Layer 11 of a small transformer language model trained on English Wikipedia (23 layers, counted from 0, width 64). Numbers have three digits each and are written without spaces.
A neuron's activation on a vector x is GELU(weights . x), where the dot is the dot product.
The model reads these tokens: "85" "1" ")" "\n" "-" " February" " " "1" " –" " Jan" "e" " William" "s" " (" "Y" "s" "g" "af" "ell" "),"

The vector x that enters this layer's MLP at each token. A number n stands for (n - 500) times 0.0078.
0 "85": 515375719413264489481572536553565588423474437391636499415730529632500604290480438564611543521333344682354593415567411616478424544557371500395415305417393481655596718582621330657406559552530373
1 "1": 444337701432287438434606556620582645587339430369596395408711591649557676242557444473646557510303398503432625419559455575464450449584447451407359446406352532555578805542560466678367577460450437
2 ")": 440352657416334444467605609590560690591429482369696332317699500698525674282524493481599538430316432596489560419592439585419457375607375514364330320485376550668588691488563410718456577479434418
3 "\n": 540428644381322469458598600576506679569408501316705410339697523636546655209489421535657526434308395581472630469610468573409441403482351524311438362457477527633574772519635413667450528448447356
4 "-": 583501618412262545454534543523569653486356555240608405533691598700445597092487494577686523471312396538402647458570454581397380482497365502402475493464476477644566749522595464668426556457384430
5 " February": 460350620445286418384527629428625475526432458231609510480764565589506640027485461501717594431366436566421615455591523609407420580615462515383427415474484537626627689582552516637455583440343378
6 " ": 534455701360303499395600534510432619573370411245645425478792660599574562255430463453682492439478350467462607462587456593429331520651435487418414424478450507616577729497609424728461603430364469
7 "1": 494373690413299495379551524607569620545317436260573472478772634638587634129437400471702548454429361443513571418531421584469423514622460502408453482452350568516556750542515490709408674433384483
8 " –": 449440630482291503443559593573589556573435450172732452332675552704527726290441484482581569397479332481490568453613456544427320505619393477396407448508403482613579701482552436806530607461392404
9 " Jan": 510374593372339483388450596483571479580471473224715457371750635611538542276393414505693595412418393594367632449660425599550420443642321501375476464489461559526661758497511491613441698500397372
10 "e": 539383586368268465346567619427599583476451498269660410469622583540558473346388435451672576405542431502308586643560393652499391466620382508339348511477415586604558695443655488808423718549387469
11 " William": 511290559334336428323516664464562559574394515269594536415587529708576420302446487410619535457457398523358565500577359663562433430622397559416433462426444558569684816560547464853527594522364383
12 "s": 571386727412322455415600647501610660567330450379672456341591577593562412310417554441661514371447375442356574496520411550558375380618583487311360444423478550662669647488562423828418650525373461
13 " (": 481408653387306543476530623540473639504389564393655389540609595681480633135429526464624474425407310600435520458607546564530384371566548559269336391469461484545668757552576421827444554511402350
14 "Y": 548395638552274603475489497564525550577501463333614261368739578552566561212481405466604640475305481499307519429621504598469364466588426571452367556514407496548624840535483428696447656548359403
15 "s": 469441688461340560343495516488643631481518595389542431256681504561517597189515477414384616372275469515339602516561433652542352401459488519438407638366477509557574819524589414770373653579483492
16 "g": 407473633450377619251473471454730606504437528521510515341575551648565693264534575382521558468354539563282538484653551706575371405443527549302370547395444480525602812422577368670426507457431417
17 "af": 397288637398470554439493496391727626518502471545679462289655483627463724292542509334532532466360560545212581531522548696589449541504426418296327492475415498607560756456533453687478587404470416
18 "ell": 457281622497420507507566647391679641474419514541683470244564463572444651243556395333554564393514453569285628441532492643602411437638429444323300426382454546532519803466655499729560510454444414
19 "),": 563321654438415506512524653584515615559361501342691382359652483761464595280440428454526462495356375614436593523579428539456403376648514489334286404453440582504589795590618437787438505487421350

Each question shows the input weights of one neuron of the MLP. A number n stands for (n - 500) times 0.0046.

n41: 522595632430379364475541401623444428502595470410548567519463433511363573551503270427471485504494650493492347610678416407416525509581602556369601584618459436570451445557617544449589608445565443
On which two tokens does it fire most, strongest first? 8 " –", 10 "e"

n35: 458469475455472477522471463456446444526536512515408553334414432626559679652499424463380684551569557595438489480425584640403394572513469450454545418529641515562365612424488543475488437525497479
On which token does it fire most? 17 "af"

n158: 473691480400236374627461543509485634524607493341393483567617559503474444595379383622514529439647629464519494462569568482532703498590616553496572386600446420439524454413501528468614573487521498
On which token does it fire most? 6 " "

n293: 375504590589592320607587457541624500461392586335422624623501425559410538567630509366616465554481632558428564448473489333603471513424516483575462494437462637334567512350549541430557407386569428
On which token does it fire most? 18 "ell"

n166: 375656544495615393610375535440579463449549568545381751481453525503461541506496454269629641611469395473667311454658596440532638466299469531559555506451571535609399539446561432610501445303471575
On which token does it fire most? 16 "g"

n170: 558602455401591571512588430433546560580526493515655479363643290360569517684672440477501447553529542576569514256477558585582499522525626465409491573540529377479481442471521642388535401504560350
On which two tokens does it fire most, strongest first? 17 "af", 18 "ell"

n264: 401415538534484472531667504402435463398515421446510504563538495543457452503391592582449344590497413487500579421500563484423556411507557633643636528560411504548615445400539494474480535441447461
On which token does it fire most? 6 " "

n13: 638394600499513675403480532544558511502601485571399442520307526493433459493603494509413446450409558415558407487460585358427486408431530553584588455413570612578487598520631443405432526490424506
On which token does it fire most? 15 "s"

n119: 425557591624476448553542479501399413511543455410515605492644461426455385492449349431486359529712449648568480463450491560507557497640459586433512473591463492461584562417430571472499472639582450
On which token does it fire most? 9 " Jan"

n109: 534564399632446492577625396451569550332548401488439537513412434568372584567576549629469477469335480651521504442498461456421452573503391453509514494455594529665382526481428459454398422431412654
On which token does it fire most? 4 "-"

n295: 348601386476410533619497457497458483419582598544484541521534629565483402516487465349275486463377584603507524635757471461550433512452490532578580482552545411553496492684366371486578576457622384
On which token does it fire most, and how strongly? 15 "s", at about 1.1

n213: 622530586540557625582506402459554443554552587553430547464382447654622462514448545446442534391370407510441504589503460526616508524471561549671472492400656433541530427504420442474453603349481460
On which two tokens does it fire most, strongest first? 15 "s", 16 "g"

n230: 540605536555339543573535376476621409428568521437428429505503320504389612491577400466437456450474568589486555649540472345436633484303406525593520515656420519423628426478691493545411350390579628
On which two tokens does it fire most, strongest first? 15 "s", 4 "-"

n9: 568567306448477615538641647387559437517389488351511433585458555526431498514552401361447510543519597514452422449476565407501567467474564445521530563603606560471554530497571542510470564556530393
On which two tokens does it fire most, strongest first? 10 "e", 11 " William"

n147: 620436453457510421607416528447497410398456480377498465595483416536544532466521583676432540547510680386410587469304518479436527531533458502624349457569460479604603515554473582478386531561447612
On which token does it fire most, and how strongly? 5 " February", at about 1.6

n226: 435373519394433497485520562545499436558432407485490443646636553528441455537390446476403452488513561673511436403410630537533529602499554460496556325458580461597724415407473619515601527531538466
On which token does it fire most, and how strongly? 5 " February", at about 3

n310: 494350406408617572445534509562431561382578509484426587544599464448470466509586287585629435473637409540444394365503456608420537421528501590579467527468372559414540483417416567571643505557550514
On which token does it fire most? 11 " William"

n86: 482601535440401400522370479558544379476654487502477600365567633550485504635431319561511562408481508443525482461422570587541536461475552494490561466463530375396425523480545475450474618438534502
On which two tokens does it fire most, strongest first? 9 " Jan", 15 "s"

n207: 439547537545671548448538368522521353435433499470430457581541553527501487500568425496365486444598545578547504448584426548429486534609583586379419564676542580348630513445389474526502547559424352
On which token does it fire most? 14 "Y"

n87: 453527532386406535580579465412634475373450487559524659490443477476507446567494407534440487471490540679415524487567533600490590595450330474552557545486395487561531452557534352444446587351556444
Its three highest activations, in order, are on tokens 0 "85", 17 "af", 16 "g"

n89: 419462536412454474562395317460460454548565477501499409517420419483583367435525609428464534445648502645530507536353604599499438535516559598503564526367425449539582534509388647451698603428461472
On which two tokens does it fire most, strongest first? 11 " William", 17 "af"

n184: 559447522486506581526376529405417479528533590515491495501581611455445536569491515424493457417527498530435560464590316577570554476475606482520412500500334539653538683374533578460494461288455481
On which token does it fire most? 17 "af"

n22: 559430467572442390567554600481496568386419662644482481510398416284443511558497248438625554594750366380543561417409424453433540609486640443677525650457551521533422576624450416563554657403455561
On which token does it fire most? 18 "ell"

n195: 492483639618469525499624444454509639412492579528454538463343437479644281638494552431483470316430530450585602337480524510359458537412657505539487591460559519503628486594393436483482559438411483
On which token does it fire most? 12 "s"

n134: 531569546550418399550498461526451450491585492481580482459580639498452433488519451518487531652447570632650516412542313384366456626515433527537611487493524422590579474481434511434504478532564503
Its three highest activations, in order, are on tokens 0 "85", 4 "-", 9 " Jan"

n114: 551438586442657565538580590500363580410489596539548382445441519481573506601405493551570390496515461590442510457486543394466403406488510531517500404489459511507578475430471560465499453531672515
On which token does it fire most, and how strongly? 19 "),", at about 1

n316: 613431473634563451488640443419472485533597619362505626502471509446619434481549358449409535446457373366582497576569484505499520503454635655592419570498537520402512472620455495530457565461421402
Its three highest activations, in order, are on tokens 15 "s", 11 " William", 14 "Y"

n300: 420524508547543550422491406550315547433480570482469435491457469559600479490494541499449444582671576562561510505415449663448576544389374503545451590417447600552517481348691342434611283485419551
On which token does it fire most? 16 "g"

n294: 475599514560548425515576467631346494589424524288470540515481593521500510464463387585422547404516424407536376457488496507540492457521550489555519462489529450554632394526525505544625538422423485
Its three highest activations, in order, are on tokens 8 " –", 6 " ", 7 "1"

n33: 504342501525511550453489550565441566381578483584606517632548396412455542535565514505582400309540430600410433519552527427660504507574600638503477456517508560242571469601478516453403493363480422
On which token does it fire most, and how strongly? 13 " (", at about 2.8

n215: 559449518543411535517427545531488519472456351559467564574441482659526475538587586503503384492620406414418558483474493522565632530374502645403523479618562667623555409492393408574469411428353369
Its three highest activations, in order, are on tokens 12 "s", 11 " William", 13 " ("

n305: 560396602459465409528674515538403374353523483509545719472560478454406427587625444546529485585448556531571509500449399575651391513439504569592477287427401489611559460542486436491447466570453402
On which two tokens does it fire most, strongest first? 0 "85", 11 " William"

n29: 514443481509563432320536497464414382412515368411545352500455514594569495666570509489525405503606544546439367550547543630498500474368616659503487477487471356578540514566475433540473387546621479
On which two tokens does it fire most, strongest first? 16 "g", 11 " William"

n88: 465550447644388505547578462619468571540517484497505565432585545535513495580520404548449518522421508521533495425493490488411567402495395549515419401660647509491473461465507488362525379322508446
On which two tokens does it fire most, strongest first? 3 "\n", 2 ")"

n188: 645411415573635588524545562496433546331388519488484431521600385413470441429533494600401388645416588539462470401531392435573489516570536551383473465550527434370611518520580486411472434541543558
On which token does it fire most, and how strongly? 19 "),", at about 1.6